Layer 8 of a small transformer language model trained on English Wikipedia (12 layers, counted from 0, width 128).
Take only the direct path to the model's output, skipping the later layers: a vector added to the residual stream pushes a token's score in proportion to its dot product with that token's output vector.

Output vectors of the tokens that the questions are about. A number n stands for n times 0.01.
"It": -13 -39 4 -52 23 -49 -24 37 31 5 -29 28 -54 22 -28 29 -28 -5 -2 37 30 -6 -32 10 16 47 -9 -7 -46 -15 22 9 -23 -24 -8 2 -33 -27 33 -6 1 38 -25 -14 39 38 32 -3 35 44 -21 20 11 -2 12 33 -2 52 -46 -4 -35 11 -18 -7 2 23 6 -56 -41 -19 31 11 -10 -20 -23 1 -7 -24 -14 -40 1 21 6 7 -2 -15 -23 46 62 38 -9 -25 5 -27 -50 22 -9 29 34 20 20 -6 16 -20 2 -35 29 41 -6 -12 24 23 -18 8 -24 6 10 2 5 45 -29 -11 33 -30 48 -25 -45 -15
").": 37 8 -49 35 8 -23 19 -40 4 27 41 40 4 -19 -3 69 -40 28 -60 6 2 28 8 0 79 -28 -67 -34 18 -31 5 -12 1 -17 29 35 -7 -20 21 27 -32 -4 14 9 -55 -4 -23 -57 17 50 -56 -44 -39 -13 -8 25 35 35 27 23 -25 33 7 -3 3 7 -12 -12 -19 -14 -5 -9 23 -60 34 35 16 30 -7 -25 -32 29 62 5 -14 -3 -13 28 64 -36 -9 -30 -61 -15 33 -20 -28 -14 -41 -48 -45 30 35 -11 -1 -48 26 -19 44 -50 32 -25 -16 -29 -45 42 55 -42 47 33 -8 71 37 36 58 -45 6 -52
",": -1 16 38 2 -31 2 -3 -2 -16 12 11 -15 -1 -44 -28 16 34 47 27 -15 -33 11 8 8 22 -6 22 15 7 26 -26 4 8 -6 26 -10 -5 -59 -26 -17 2 -8 0 4 0 12 -39 6 28 5 20 20 21 42 -15 -53 -49 -8 2 -10 3 0 20 12 -5 -5 15 -16 16 -8 -7 14 -48 -3 15 12 16 -23 -14 39 -35 31 42 20 -57 -11 21 15 -6 -32 -1 -12 -28 4 42 -4 23 2 22 -12 4 -18 25 -5 11 -32 -9 9 -21 10 11 -32 -13 33 -4 -27 4 31 -19 11 -10 -25 -7 12 26 1 3 -25
"|---|": 31 -37 -14 28 68 -2 -3 -22 18 -96 -21 35 45 43 18 21 -57 -14 -12 41 15 2 -94 43 26 57 -49 -4 -14 -28 39 9 10 -29 54 22 -24 -57 -20 -2 -5 35 48 63 27 47 -12 2 -17 53 11 -30 -10 -16 -56 -25 -66 -3 24 -20 -52 2 -33 -34 21 12 -19 -20 -15 24 13 -27 56 -31 44 -15 -63 37 -12 -47 -18 18 -7 -68 -8 -11 -9 -40 63 -12 -20 -16 20 0 23 -10 -14 -28 18 -13 40 15 -35 -2 23 -48 68 5 -59 4 36 36 -2 33 -14 14 -14 -38 39 40 -3 -29 29 -70 73 6 11 53
"J": 18 -15 -13 19 -2 -35 -1 -11 26 -16 -43 24 -22 29 -12 26 18 8 29 29 -18 33 15 48 4 -10 -1 14 -14 -10 9 29 -3 -50 -17 -10 -23 5 -9 23 -4 22 -11 34 7 -15 -16 30 21 3 -8 18 -18 -43 7 -1 29 22 -13 31 -43 -20 -32 -17 9 10 49 -3 3 4 19 -19 -9 0 -44 -3 17 20 19 -22 -29 -19 4 -8 12 2 -29 17 45 1 31 22 -12 39 -30 15 -7 -12 39 3 54 15 -27 -40 11 -48 -5 3 12 -19 24 -32 11 31 -28 -18 -21 -21 -33 9 -26 -2 -4 4 -2 -22 4 -15
" University": -36 12 -14 -11 -25 -17 -57 -48 -2 -38 -17 9 -23 -14 -27 -9 3 22 13 19 -6 20 -30 39 51 9 -36 -14 25 -24 27 23 -24 -3 -19 -43 14 32 7 -49 -18 -2 36 45 4 52 -21 27 21 -25 2 -14 -38 17 10 -10 20 -9 -45 22 -3 49 2 0 39 -12 -39 -25 -14 44 17 -10 -4 -20 13 -48 -26 20 -1 -3 -11 39 32 18 -31 21 -11 4 22 45 15 0 -17 72 -17 -1 -20 -6 -47 -25 63 -6 -29 -63 -31 7 12 -12 2 -38 63 -19 43 -5 -51 56 -2 20 7 5 17 -8 6 12 46 18 6 7
"iment": 4 -53 -37 -30 60 -60 -22 -1 18 48 -25 21 18 34 16 18 -17 -56 -66 4 18 16 5 76 59 -13 -8 40 -20 -31 6 21 -63 -28 23 16 10 6 12 -15 -9 2 2 29 41 47 17 -3 34 45 -49 28 -55 12 -9 -2 -23 -34 -38 -40 -66 20 -36 -22 12 -23 -34 -70 -21 -33 6 -13 11 -51 32 50 -42 12 -52 -2 29 42 7 31 -32 35 -7 -2 58 38 43 3 22 -29 -45 -38 30 -9 -17 57 -33 52 -38 -19 13 -3 -48 -12 21 -30 58 15 38 -7 36 53 -30 61 -49 12 -24 39 -9 -22 31 -12 25 -12
"erm": -6 -8 28 4 -5 -58 -23 -11 13 16 4 27 23 4 27 -17 47 30 3 15 5 -3 -2 6 53 3 -28 28 -50 -36 3 -49 -24 -11 8 -2 -20 6 6 -24 -22 40 2 42 -10 46 -36 13 -42 8 -38 33 -11 -38 19 50 -27 10 -3 -40 -49 9 -59 -31 26 24 -4 -41 -9 -36 -19 -58 52 -20 -49 10 63 41 -30 -7 -15 57 44 -43 8 5 -7 7 55 53 20 -22 -23 -20 -5 4 -1 20 34 71 -37 20 10 -17 -1 -35 -24 38 -65 -12 22 -33 23 -2 17 -20 25 -35 33 -18 11 28 0 23 -5 9 -36 54
" song": -50 -12 -48 24 28 -35 -14 -12 -6 -24 20 59 1 59 -1 20 -4 47 -29 9 -43 -16 2 -32 43 51 -38 29 -32 -1 20 27 -10 -17 39 5 23 -1 27 -7 -48 -23 35 -13 5 -10 12 42 36 71 -10 -3 -7 -23 9 -13 -6 7 -34 -47 -6 34 -7 -45 9 21 34 -43 -24 -22 37 -7 21 -39 16 -5 -49 -10 35 -45 -17 77 -5 -38 25 25 -18 17 12 -32 45 -25 -8 -10 -45 0 -67 15 13 0 29 22 38 8 -32 33 28 0 8 -35 10 -7 32 14 -52 -39 -3 22 -20 2 8 15 35 -76 36 -42 10 -2
" performan": 18 16 8 32 12 -47 -7 -12 16 -45 -18 13 -42 43 15 30 -11 -33 -21 -1 -22 -51 -6 30 -34 77 -50 23 -17 -12 13 1 -21 -53 22 25 -55 -24 34 -36 -18 12 7 19 -13 -8 31 19 5 50 -17 -16 -9 -8 3 -4 24 36 -28 -6 -8 37 21 -12 -19 32 3 -9 -42 42 7 10 37 9 -23 -10 -10 19 37 -36 -28 79 -18 -50 -13 7 13 14 10 -5 25 -26 3 -54 -30 -17 -54 9 27 18 15 15 -1 0 -16 26 2 -52 8 -19 -29 56 23 37 -48 -19 -16 8 23 -1 40 13 27 -29 75 -39 17 1

Output weights of attention head 3. The head adds the sum of these rows, row i times number i of z. A number n stands for n times 0.002.
o0: -4 15 -52 4 -1 -38 22 49 10 2 25 36 26 8 -7 3 18 25 30 -36 4 11 -12 9 24 6 29 -14 2 6 0 5 1 -31 7 -27 14 10 -37 -43 8 -25 5 4 -1 26 -20 -3 21 -58 49 -17 -23 -10 7 -3 2 -22 -24 -22 0 -2 8 -7 24 -16 56 -8 17 17 10 -22 20 -30 0 -7 6 -2 -5 13 0 -6 31 21 -5 23 -21 -1 -15 13 12 31 18 -15 -37 9 11 -4 7 -11 27 27 -66 22 -5 -3 -9 16 -12 15 -4 13 14 38 -10 -19 11 3 7 -13 -26 -10 -11 4 -24 20 -22 24
o1: 3 61 27 32 -26 -23 -24 -10 7 6 -7 -29 -31 -14 -5 -74 -12 -13 20 -4 -25 -18 -20 -2 -27 35 4 30 16 16 -20 -14 -8 7 10 17 -3 -42 16 37 -36 -1 -14 -10 7 -2 18 19 -18 19 10 41 -10 16 -3 -2 -12 -23 10 -18 -8 22 6 5 -36 -21 -19 29 11 51 12 -48 -3 7 32 -27 -4 12 39 26 -45 5 -13 18 -7 46 18 -7 -10 -2 -9 -31 -11 9 8 -3 -11 4 -41 4 -6 4 -4 21 24 -7 -23 20 -9 42 1 9 -28 39 9 3 18 -9 -31 -13 18 -6 -13 9 -9 14 5 58
o2: 34 -70 40 -74 -18 35 20 -45 -34 -52 11 -17 15 -25 28 -5 -2 -24 -6 -10 1 25 -10 10 -52 27 -42 9 -42 -3 9 -27 -8 10 -9 3 -50 -67 -25 40 5 13 -37 59 8 35 26 -39 -25 40 -16 32 18 -14 25 -1 -30 1 20 -2 21 18 11 -5 1 23 -8 -25 -16 -30 24 38 -7 2 5 17 19 19 -30 19 4 15 23 -19 31 -17 11 2 -30 13 1 27 -39 24 -16 35 -43 1 25 13 9 -54 26 37 -28 20 -2 13 -11 23 8 18 -5 9 1 2 8 -23 -17 0 48 -23 37 24 -26 -3 -67 36
o3: 9 -19 -28 12 16 21 16 -15 23 -11 29 -8 15 9 14 -18 -38 -38 -10 37 52 -5 -21 -22 11 23 -25 -47 34 -21 15 18 -42 -1 47 31 7 66 -21 14 -1 6 -32 23 -20 7 9 1 -32 33 -22 -36 3 25 -16 46 20 17 37 -5 -24 -56 3 32 -3 11 -29 66 8 -24 -3 -44 16 22 -4 -42 33 6 -7 -6 -36 -9 -25 -33 55 -5 7 0 25 -28 -35 14 -16 11 -31 3 -21 -14 32 -19 -7 -1 12 9 -16 73 42 -27 22 -5 -21 -8 -30 -35 -43 -10 29 -43 30 -8 18 9 -54 9 33 -29 46 54
o4: 21 2 -37 -5 -14 -13 -6 -13 30 58 33 16 -24 -47 0 -47 -21 -9 -23 31 -34 3 -29 19 -15 -17 50 -33 24 -4 9 27 4 6 -21 21 -37 35 18 -19 -18 -5 5 9 -11 -21 51 32 11 -6 15 9 -4 29 37 25 -7 9 -4 38 1 -34 4 -16 -21 -16 35 -7 13 42 -30 -4 35 19 -32 16 53 9 16 9 -13 -13 2 40 16 9 -12 -13 1 17 2 26 -26 -26 2 -19 -44 13 7 7 -4 -1 -17 -1 -7 -39 -5 2 -6 1 -45 -8 -11 3 11 6 1 -22 -4 5 -2 26 -28 29 -44 21 17 15
o5: -36 7 -3 7 10 -30 -2 -1 23 9 -8 11 -19 -18 -1 -21 -1 -6 21 21 16 -15 15 9 -26 4 25 -36 11 -30 -2 -4 25 -31 -16 -49 32 32 7 31 37 21 26 -20 -33 15 11 -41 -9 -18 -34 -9 -15 -21 19 -8 7 -24 2 21 -32 -25 -2 37 8 -18 1 -25 -14 11 -7 5 33 22 19 13 42 -12 -18 0 -19 -27 27 -15 23 -12 -8 -20 10 41 40 10 -12 42 -53 13 21 3 -5 11 14 17 23 15 12 -44 19 3 41 -2 0 -12 -14 -13 8 18 10 -5 -4 9 -15 -16 -6 60 -31 -55 -21 -13
o6: 5 -23 -35 -15 -15 49 17 -22 1 -26 -16 9 51 3 25 -30 -24 65 -14 -1 -32 9 19 -11 -18 27 8 34 22 -21 -29 42 -16 21 9 -5 -30 -46 -49 -17 10 16 -11 33 27 -54 29 20 7 -61 -25 9 57 7 35 20 12 -9 -9 4 -25 26 29 -29 -1 53 34 -38 -14 -33 21 11 -17 14 -12 -31 4 35 2 -28 -3 32 1 -15 -24 -7 -9 40 -7 5 -34 8 24 -12 -16 -36 -41 -18 -31 -29 -51 3 11 -18 -62 69 -9 -17 19 -34 -7 -9 54 -8 -19 19 -33 28 42 -36 31 -6 12 1 49 23 26 23
o7: 31 -23 0 -5 14 58 23 -15 -13 8 38 4 62 -8 -2 -51 36 27 0 49 -34 -30 -27 4 59 17 53 12 76 11 -5 12 -12 -16 -2 18 -24 13 -39 -55 22 4 -64 35 -4 -16 31 -7 -7 -58 -24 -19 10 -41 25 42 81 6 -1 12 -27 31 9 23 -19 0 10 22 -13 -19 -1 21 56 13 16 -17 7 14 -6 33 -48 4 -41 3 33 -16 11 52 21 13 24 -50 -31 -26 -23 -31 -20 -78 -36 -30 -28 19 -13 -49 -13 36 0 19 11 -44 -65 -33 -18 2 -29 -9 -25 -10 31 -16 -37 17 3 -8 59 -66 29 -49
o8: -1 -37 59 -19 10 8 -6 28 -3 -42 -2 -12 17 25 11 28 1 -38 0 -30 46 8 -26 -3 0 54 -36 -25 -28 6 33 0 10 -3 39 -5 5 27 -4 5 10 15 19 22 2 51 -21 -30 -5 22 -45 -1 -26 -43 -39 13 -44 -19 -36 -27 -9 -6 11 -15 -16 8 -11 5 -18 16 12 -25 2 8 2 -13 -10 2 29 40 25 1 -33 -51 3 0 -29 -24 -7 -12 -24 18 -14 -3 17 15 26 1 6 -7 32 4 -5 17 -8 66 12 -7 -9 -16 8 23 34 -20 -1 8 -2 -28 -24 0 -1 -5 5 24 41 23 -19 38
o9: 4 -9 9 3 -1 14 19 -11 -14 -20 -30 -2 5 10 -32 -51 -20 -13 44 11 10 38 -20 -29 -2 30 10 -4 -39 28 9 -14 12 -12 32 29 -26 -13 -18 8 -6 -20 28 42 -6 -24 11 -22 -30 50 -3 9 23 -8 10 10 -25 23 -3 -25 -15 9 7 -8 -24 -36 7 -6 1 -3 -8 17 -16 22 23 -8 16 -25 -4 -2 -31 26 -8 14 -41 36 22 26 -13 -14 -1 10 -18 -29 14 -8 -41 -5 50 -5 46 -40 34 -11 20 -47 -7 52 28 63 -46 21 -5 57 16 -15 10 -13 -14 -11 -46 -14 2 -2 -13 -4 5 45
o10: 0 16 -17 26 -14 -28 -47 27 13 22 -11 -25 -6 1 28 6 7 9 26 -44 14 -11 2 -39 4 -17 5 29 -8 -23 -15 -56 32 -89 -18 -32 -14 -43 2 20 -24 -39 26 39 -42 -12 -33 8 9 46 62 37 0 21 6 -38 -29 -18 14 -3 36 48 -23 -1 -10 22 -24 -14 -12 19 -30 -22 -29 2 18 -17 31 -53 -12 19 -24 23 22 4 -13 26 9 -27 34 -6 -19 -19 -10 -19 -14 19 6 16 13 8 12 3 -32 19 27 22 10 18 -26 9 30 -6 20 -38 17 -4 32 13 1 20 3 35 -12 25 -34 58 -5 31
o11: -18 21 -1 16 -15 -17 -4 -8 52 15 -26 -6 -45 -23 24 5 -21 -4 -15 0 1 -35 16 15 30 13 -28 -19 6 4 8 22 -25 3 4 41 21 29 34 7 17 2 61 -35 4 18 -3 18 -19 1 -15 -17 -10 20 -12 -40 27 19 11 -8 32 -3 33 7 32 -21 11 -6 24 28 38 26 20 -23 -1 26 -12 -24 10 -26 -14 8 -1 1 -21 5 0 -15 -23 1 10 -11 7 1 -9 -47 7 13 7 16 -4 28 21 -47 8 -8 -11 19 14 0 -39 16 -30 -27 -4 -33 13 14 16 -20 -29 36 3 -23 -21 -35 -5 17
o12: -22 35 -33 6 -6 -4 5 22 21 18 16 -12 5 5 41 -31 -55 11 1 18 -5 -1 13 -10 17 0 4 30 39 10 12 4 4 -5 -3 -10 5 17 -11 -6 9 32 13 4 -17 -31 12 20 5 -44 -4 -6 -2 -42 -15 -13 72 -6 -33 13 2 4 -22 19 7 -27 5 -1 -35 42 0 17 2 5 1 4 -14 9 3 -9 3 10 -22 13 -13 25 58 7 -22 20 43 -2 -10 -27 -14 2 -50 -10 -3 -27 10 -12 11 -47 -13 -24 -31 -23 -18 21 -69 23 18 12 -3 1 25 27 5 2 44 -7 -28 -1 28 -40 16 -11
o13: 8 -9 -20 -8 -5 -43 -7 -11 -22 24 21 -2 -31 -14 -19 -29 9 7 23 19 -40 -20 -12 43 -16 -40 24 30 3 -36 -13 23 23 25 -23 -20 -21 27 7 24 -16 51 16 29 -13 -19 -27 18 16 -27 13 -7 -18 -1 15 10 23 38 -6 16 23 -6 37 -18 30 -58 27 20 59 36 9 9 13 21 -32 11 -64 33 30 -41 -5 14 -48 -9 -17 1 2 5 13 -1 13 -1 -26 -9 -11 -10 -19 14 21 26 -17 10 -5 10 -59 13 -40 -30 -28 39 -35 36 23 6 -5 13 -75 18 -1 8 10 18 -15 18 -8 -2 19 13
o14: 4 -23 23 -32 -21 29 -35 14 -23 18 20 55 17 7 -7 -8 11 -21 -3 18 3 16 -5 -30 -41 22 32 16 -19 -42 4 34 57 -3 27 -12 8 36 -38 1 11 17 -30 19 16 -16 9 -20 11 34 35 29 18 -28 23 18 -37 -45 -7 11 -1 32 8 -53 -35 73 -35 -34 -33 7 -5 -6 -7 45 6 -12 -21 3 -33 27 -18 0 17 -15 32 -19 -6 -4 8 -21 -19 13 -37 7 5 -31 -10 -2 -28 -24 13 -3 -12 14 6 21 -36 -39 33 -45 6 -28 42 14 0 -6 28 12 -27 2 11 -12 2 19 -16 6 -18 52
o15: 2 -23 22 49 3 -12 23 22 9 -21 9 14 9 -7 -14 -37 12 4 32 22 -24 45 -27 1 3 2 45 -22 33 -21 -14 -1 -15 -13 22 10 -28 7 -68 3 3 -45 -16 19 5 -22 -9 -13 -6 13 -36 -11 23 5 29 36 -37 -18 75 7 -37 -3 9 -16 -9 17 21 -13 33 -29 1 4 9 18 -55 28 24 29 11 -4 -35 -7 17 -38 -12 11 -8 24 13 -16 -18 18 23 -17 17 11 -15 21 16 -4 -4 4 -20 -8 -8 -19 -1 18 42 -35 -6 23 -16 38 -31 -15 7 -29 -4 -10 -9 -17 -22 16 8 15 -7 -54
o16: 1 9 20 42 23 26 -43 36 16 2 -1 52 9 11 10 49 18 11 -4 -76 -10 5 54 12 -25 -19 -18 -36 -50 -38 -8 -17 11 -35 36 15 43 -16 0 -11 -6 -31 -50 -7 40 1 -4 12 12 16 -23 -30 -10 41 -18 56 -25 13 -9 8 1 -4 48 -34 -25 -24 15 22 14 -32 26 -8 -8 42 -20 19 13 14 -8 -66 -5 -14 45 13 19 -38 -39 8 -10 9 14 5 -16 3 -4 -12 -15 -11 3 -15 -35 15 4 19 56 -26 -5 24 29 -11 20 -29 -23 -17 10 8 34 26 22 -9 -22 24 -13 -51 -25 -21 24 5
o17: 6 -16 30 6 -20 10 0 -11 22 -18 26 22 -12 34 -44 33 -1 8 -7 -10 49 67 29 -51 -11 48 -4 -16 -21 -43 18 -3 27 -15 62 -15 -34 -5 1 13 2 33 30 42 -11 -15 -2 -32 -17 10 -73 -40 -12 -38 -5 28 -17 -18 -7 -1 -8 2 0 -34 -24 -4 -55 -26 -4 -1 -29 27 -22 25 1 -12 -15 1 -25 -31 4 -11 15 15 -5 2 3 -24 5 0 -17 24 -21 -6 26 -20 39 -1 -28 -32 5 3 30 52 -7 21 13 -4 42 -6 6 -6 29 -7 -4 35 39 14 -18 -32 -9 -6 23 -23 19 -1 -30 -31
o18: 11 -29 31 6 -35 -9 23 10 -15 4 19 14 11 -11 18 -9 -1 14 -10 -1 -30 18 -34 53 24 -22 56 0 1 -12 -5 34 -14 23 -19 15 5 -3 -24 0 -19 9 15 6 -11 16 -31 8 -21 12 23 -29 6 51 51 36 16 -18 40 3 -48 -22 -25 8 -13 13 14 -19 46 10 -10 -7 28 -19 -36 -4 -6 -20 3 -9 -76 -5 -7 6 -57 24 7 -9 -55 -19 15 34 0 -26 25 -17 -33 5 33 21 28 7 -7 1 -26 -41 -7 -3 -8 14 -12 12 -3 16 5 -1 48 -26 20 -7 -1 -12 3 11 1 -17 -11 5
o19: -24 67 -9 9 28 -21 7 20 31 43 -40 -18 12 -8 -33 7 -15 6 15 -29 -16 5 -23 -12 30 7 0 -10 3 10 12 32 9 10 90 12 -21 29 28 -11 -22 -26 20 -54 -67 -1 -4 33 -15 2 -5 -20 -32 -9 -24 5 -34 -22 44 13 -7 20 7 21 -27 -31 3 3 14 -7 -12 -9 17 21 34 -17 -12 -29 42 24 -31 -12 11 38 -23 -30 -17 -12 17 22 -6 -18 2 -21 9 -32 0 -9 -5 8 29 -9 3 1 57 -21 31 25 34 50 -18 -76 -24 9 -5 -5 40 -4 1 -2 -50 39 -19 7 -19 5 36 -38
o20: -28 20 12 10 -14 -16 9 -24 26 0 -4 0 -16 -50 26 9 5 25 12 -39 16 -39 -6 18 33 -8 -37 -24 -10 8 -6 2 16 -54 -31 0 21 -10 30 -15 7 -4 24 -24 26 31 -6 13 7 18 14 -15 6 30 0 -28 41 54 15 -14 22 -11 15 -7 31 -34 9 -14 15 -36 18 9 -33 -2 -14 29 13 24 16 -37 -19 -29 57 3 -36 -1 -53 5 -21 27 -15 19 12 -5 -37 5 8 42 70 -1 -21 41 6 -55 30 -19 -30 38 3 -8 40 -1 6 32 -3 -46 -14 -6 62 21 -35 0 -14 -10 -10 -12 -17 -25
o21: 8 -1 -2 -17 -13 5 -1 23 28 -51 -7 -14 5 -43 -6 -4 29 -21 5 -8 0 1 -27 29 -13 52 26 -8 32 26 -23 6 10 39 13 -44 -37 -42 -41 -13 3 2 -22 19 12 -5 24 -47 -24 -24 -13 11 -26 -8 15 15 30 -34 -35 -7 8 21 38 -18 -19 -24 9 -18 -20 32 13 43 19 19 -4 47 13 -6 -8 4 3 14 -34 34 4 -6 33 -4 8 -10 30 22 -5 -10 -34 -34 -18 22 2 -12 9 -9 -4 44 -27 -14 3 14 0 29 2 2 -2 10 26 26 -1 9 21 -20 -18 -2 4 17 -28 -9 -41 23
o22: 11 30 21 26 -8 -28 -21 39 3 -46 15 0 -6 -22 7 -32 48 20 -14 -31 -15 32 43 18 25 29 34 -33 -10 -12 8 -53 22 -17 -18 -15 -2 -1 -5 -48 -7 16 -48 -9 44 -1 10 -25 16 -14 4 11 -11 -33 12 -14 16 -35 -31 -11 30 23 -2 -9 20 0 12 -21 15 -24 29 -29 4 18 21 2 0 -4 -26 44 17 -18 -13 -19 60 9 23 30 10 16 -6 -7 -13 13 7 17 -24 -21 -8 -14 11 21 -13 -17 23 -12 -27 7 -24 12 -24 5 12 15 -27 7 -20 34 19 27 -27 29 28 -55 -27 -10 -12 -20
o23: 16 -45 -8 -28 25 14 -28 7 -47 -57 14 -19 -12 42 -5 -17 3 -33 8 23 19 -2 -16 -9 -28 -12 -21 -2 -18 -32 22 14 16 40 4 -11 22 -32 16 19 1 13 -17 33 14 -26 38 13 -3 -12 20 69 35 -43 44 19 -5 20 34 32 25 -8 -7 -27 -20 6 -8 -13 4 -4 9 17 -4 25 -19 -10 -37 -47 19 0 0 -12 -27 6 -7 32 -32 -20 -10 31 48 6 -3 -43 -9 21 -1 36 21 -16 53 -4 -26 -7 -19 -24 -24 18 -9 31 33 2 18 -19 25 -49 -22 -24 -29 -18 -27 -30 9 17 -16 33 -18 83
o24: -46 -26 65 10 -17 16 7 -20 16 -20 -42 -15 -43 -7 2 0 14 -13 17 -16 11 37 33 -48 -23 10 -4 -8 -25 -6 -19 -51 48 17 16 -16 -8 29 -22 3 -23 -13 14 49 -12 2 7 -16 30 11 -17 6 23 -7 -9 -23 -27 6 -6 -8 26 28 1 6 0 1 -59 -17 -12 -1 -2 44 -42 11 31 -17 -26 -13 -22 14 5 -14 43 16 56 -29 2 -40 -28 -4 -2 -12 -14 34 -4 -22 -1 -21 39 -5 -19 -44 19 15 -13 36 6 -4 27 34 -2 -24 44 18 -2 -24 20 36 -26 4 -10 2 -6 7 -9 7 -22 -39
o25: 50 -11 -8 -2 27 2 39 -31 -4 -7 1 28 21 -28 -8 -26 -20 20 22 39 -17 21 -1 -25 -25 75 8 12 8 0 -31 42 2 -3 29 0 -22 12 -32 11 10 35 -1 8 -11 -3 -8 -1 -9 17 -52 -5 44 -13 -21 21 -22 -1 -4 -11 -53 -1 -15 19 23 57 -7 -11 19 3 -28 -13 19 -6 -26 -35 48 27 -6 10 -6 21 -27 2 -12 -24 -5 40 13 -10 6 15 -10 9 10 -13 -8 -53 -33 12 -11 -5 12 -29 -55 18 40 -13 46 -39 -14 26 -38 -12 -52 11 30 -36 16 -67 57 3 2 -24 45 -71 24 19
o26: -5 12 50 30 -15 27 -22 -9 4 10 16 -14 -40 -36 9 37 61 42 -31 18 35 11 18 -8 -27 -17 5 15 -11 -29 7 -16 45 -32 17 -13 -5 8 35 -29 -37 -11 -9 -6 14 -7 1 -29 50 -26 -8 -11 -16 17 -10 13 -19 -31 -10 0 23 -7 17 -33 7 -8 19 -7 -14 35 -4 -16 -65 -8 17 -27 -10 10 -21 25 -13 2 44 5 49 -17 -10 7 15 -8 -34 -54 -13 61 35 16 15 -9 -63 -42 -24 11 -9 6 42 25 -14 -12 -10 -22 -10 26 4 0 9 -37 0 97 -33 27 -48 3 -1 21 5 17 -18 -7
o27: 16 -9 50 -1 31 10 14 31 -13 -28 9 17 30 -11 12 -9 1 -25 -8 -33 -16 3 -12 12 -65 0 -24 -10 -24 -2 -15 -9 3 -12 26 2 0 -30 -16 -18 11 -13 -15 -9 39 11 28 4 -5 -17 -32 47 7 -5 20 32 -28 -36 19 32 -32 13 22 -4 -18 -5 46 -31 54 -27 -19 -27 10 24 18 6 28 -25 -6 16 26 -52 24 -8 13 33 -33 0 5 27 -6 29 -49 -17 -9 22 12 15 -14 7 27 -8 -48 12 29 -7 -12 2 -2 49 36 8 -28 -43 19 33 -24 -3 -26 -6 24 11 -14 35 -40 5 -6 31
o28: 29 23 15 -45 55 12 5 -32 7 -28 32 30 13 20 -6 50 -6 -36 -41 -40 21 14 -5 1 46 -18 -35 -4 -7 -28 5 25 45 13 -13 15 4 -16 25 11 5 -33 19 -7 -24 24 9 -6 15 61 9 21 -24 26 -6 -9 -14 40 -9 -1 48 24 2 -57 42 50 -21 -23 9 12 0 22 -15 -35 -20 16 -14 -35 23 -34 3 -3 53 -5 -7 -6 -14 -19 3 -22 -24 -11 -14 -11 3 -20 -11 12 16 -20 -7 -8 -39 -21 -23 -21 -10 -6 14 -41 38 -48 -15 -10 4 -4 -21 -10 -9 43 -12 47 22 9 -33 10 -44 -22
o29: -41 18 -17 -29 11 10 -13 8 4 37 6 -37 -4 -50 -11 26 -18 1 34 16 -9 -6 8 52 31 8 26 6 24 -11 -21 11 -9 42 -8 -10 14 -33 23 23 21 24 -5 -25 -24 -9 -1 -2 -35 -42 -2 -4 -4 -19 -32 -27 14 -12 31 -25 -19 -27 17 42 -15 -13 -37 -10 -15 3 25 43 28 -2 -21 28 -40 28 18 7 -9 -33 -21 5 -31 -15 4 16 5 0 8 -8 38 23 1 6 38 -10 -27 19 -25 31 -16 -4 18 7 36 32 33 23 -14 -7 -22 -21 -17 -23 -11 2 6 22 5 11 3 21 -4 -16 0 -3
o30: 9 23 -23 -8 -9 -57 -2 60 18 0 -16 -4 -37 -12 20 -14 19 5 3 -14 -53 -28 36 -24 -18 11 -20 45 -25 -22 -3 -2 -26 5 18 -11 -6 -25 15 -10 -18 24 -34 -13 -8 7 15 73 2 -13 46 26 -22 -69 36 -9 23 1 27 13 18 46 4 -10 1 3 13 -21 -1 -19 41 -41 -8 49 -2 14 -49 24 28 34 14 -12 -24 34 1 27 8 2 23 82 22 10 -17 20 -34 26 -2 -3 -49 -2 -36 26 -31 24 18 -13 -19 24 -33 5 37 -16 5 -36 -4 -4 -1 23 -4 16 8 8 -16 -3 -44 16 -3 -13
o31: 14 -17 -13 6 38 13 -40 4 7 -26 15 40 -13 71 -13 26 17 -30 -29 -31 38 -10 30 20 -61 -4 -37 -19 4 -18 -17 -7 9 14 -38 13 -13 -12 9 37 27 -18 -1 21 -4 34 -11 -17 36 27 -35 -10 -8 11 -52 -15 -23 24 -35 -23 18 22 28 -46 -12 4 20 9 -8 15 6 -58 -20 18 21 -7 -18 21 1 6 11 -1 39 -3 62 -26 41 -51 34 -20 -6 -7 -30 14 -23 1 8 0 -32 -2 4 -22 -11 45 -22 34 11 -59 -19 3 51 -11 28 -6 -20 72 -3 -7 -9 -22 24 -10 10 -18 -13 6 -34 -22

Each question shows a token from some text and the vector z that the head gathered there. A number n stands for n times 0.0097.

"ge": -1 12 14 -11 -13 -16 -6 8 2 11 10 0 -4 0 -15 -6 -9 -8 -8 -7 11 -5 14 -21 -11 9 -16 -5 15 -19 7 -3
Which of these tokens does it push down most? "J"

" per": -1 2 0 -4 3 15 -11 14 1 0 -12 -5 -4 29 1 24 -4 -1 -16 -12 17 5 -16 -10 1 -2 -4 -8 12 -3 3 4
Which of these tokens does it push up most? "J"

" An": 0 1 11 -6 -7 -2 -16 13 6 11 -14 19 6 3 -4 -12 0 -2 -5 2 10 -4 28 -13 2 6 -12 -2 26 -17 12 -1
Which of these tokens does it push up most? " song"

"ues": 24 17 27 -28 -26 -7 25 2 12 12 39 -28 -27 -10 -32 19 -12 -10 -12 -29 18 23 5 -29 4 18 14 15 -4 -24 -8 7
Which of these tokens does it push up most? ","

"\n": 30 -5 -41 8 2 9 -48 31 -21 57 -44 24 13 42 -42 63 37 50 14 -25 12 20 6 14 -10 4 18 -22 9 31 30 8
Which two tokens does it push up most, strongest first? "J", ")."

"oci": -1 3 12 -10 -12 -12 -6 5 7 5 -7 6 0 7 -6 -12 -2 -5 -8 -4 12 -4 16 -11 -1 3 -17 0 18 -16 12 -2
Which of these tokens does it push up most? " song"

" Ar": 1 3 17 -7 -1 -6 -22 7 3 11 -14 11 2 10 -6 -14 1 -14 3 -1 6 0 32 -12 -13 6 -25 2 25 -20 20 -1
Which of these tokens does it push down most? ","

" he": 5 39 1 14 33 -2 -25 -8 -14 16 23 -31 -7 30 35 42 -14 -1 -24 -7 42 -36 -77 11 -11 8 12 -43 44 -40 -11 14
Which of these tokens does it push up most? ")."

" A": -12 9 3 -11 -1 2 -38 4 -13 34 -16 6 3 6 -14 4 11 11 -1 1 30 -14 -5 3 -8 -4 -15 -3 18 -5 9 15
Which three tokens does it push up most, strongest first? "It", ").", "J"

"ology": 1 19 17 -17 -15 -16 0 17 -5 13 25 -22 -12 -4 -26 7 -18 -12 -10 -9 11 -3 10 -31 -12 14 -3 -7 6 -17 -3 -5
Which of these tokens does it push down most? "iment"

" Center": 18 7 10 -21 -3 -10 -10 17 -5 1 19 -20 2 -3 -26 3 -14 -21 -6 -17 19 -2 28 -24 13 -13 3 5 4 -28 4 1
Which three tokens does it push up most, strongest first? ",", "erm", " University"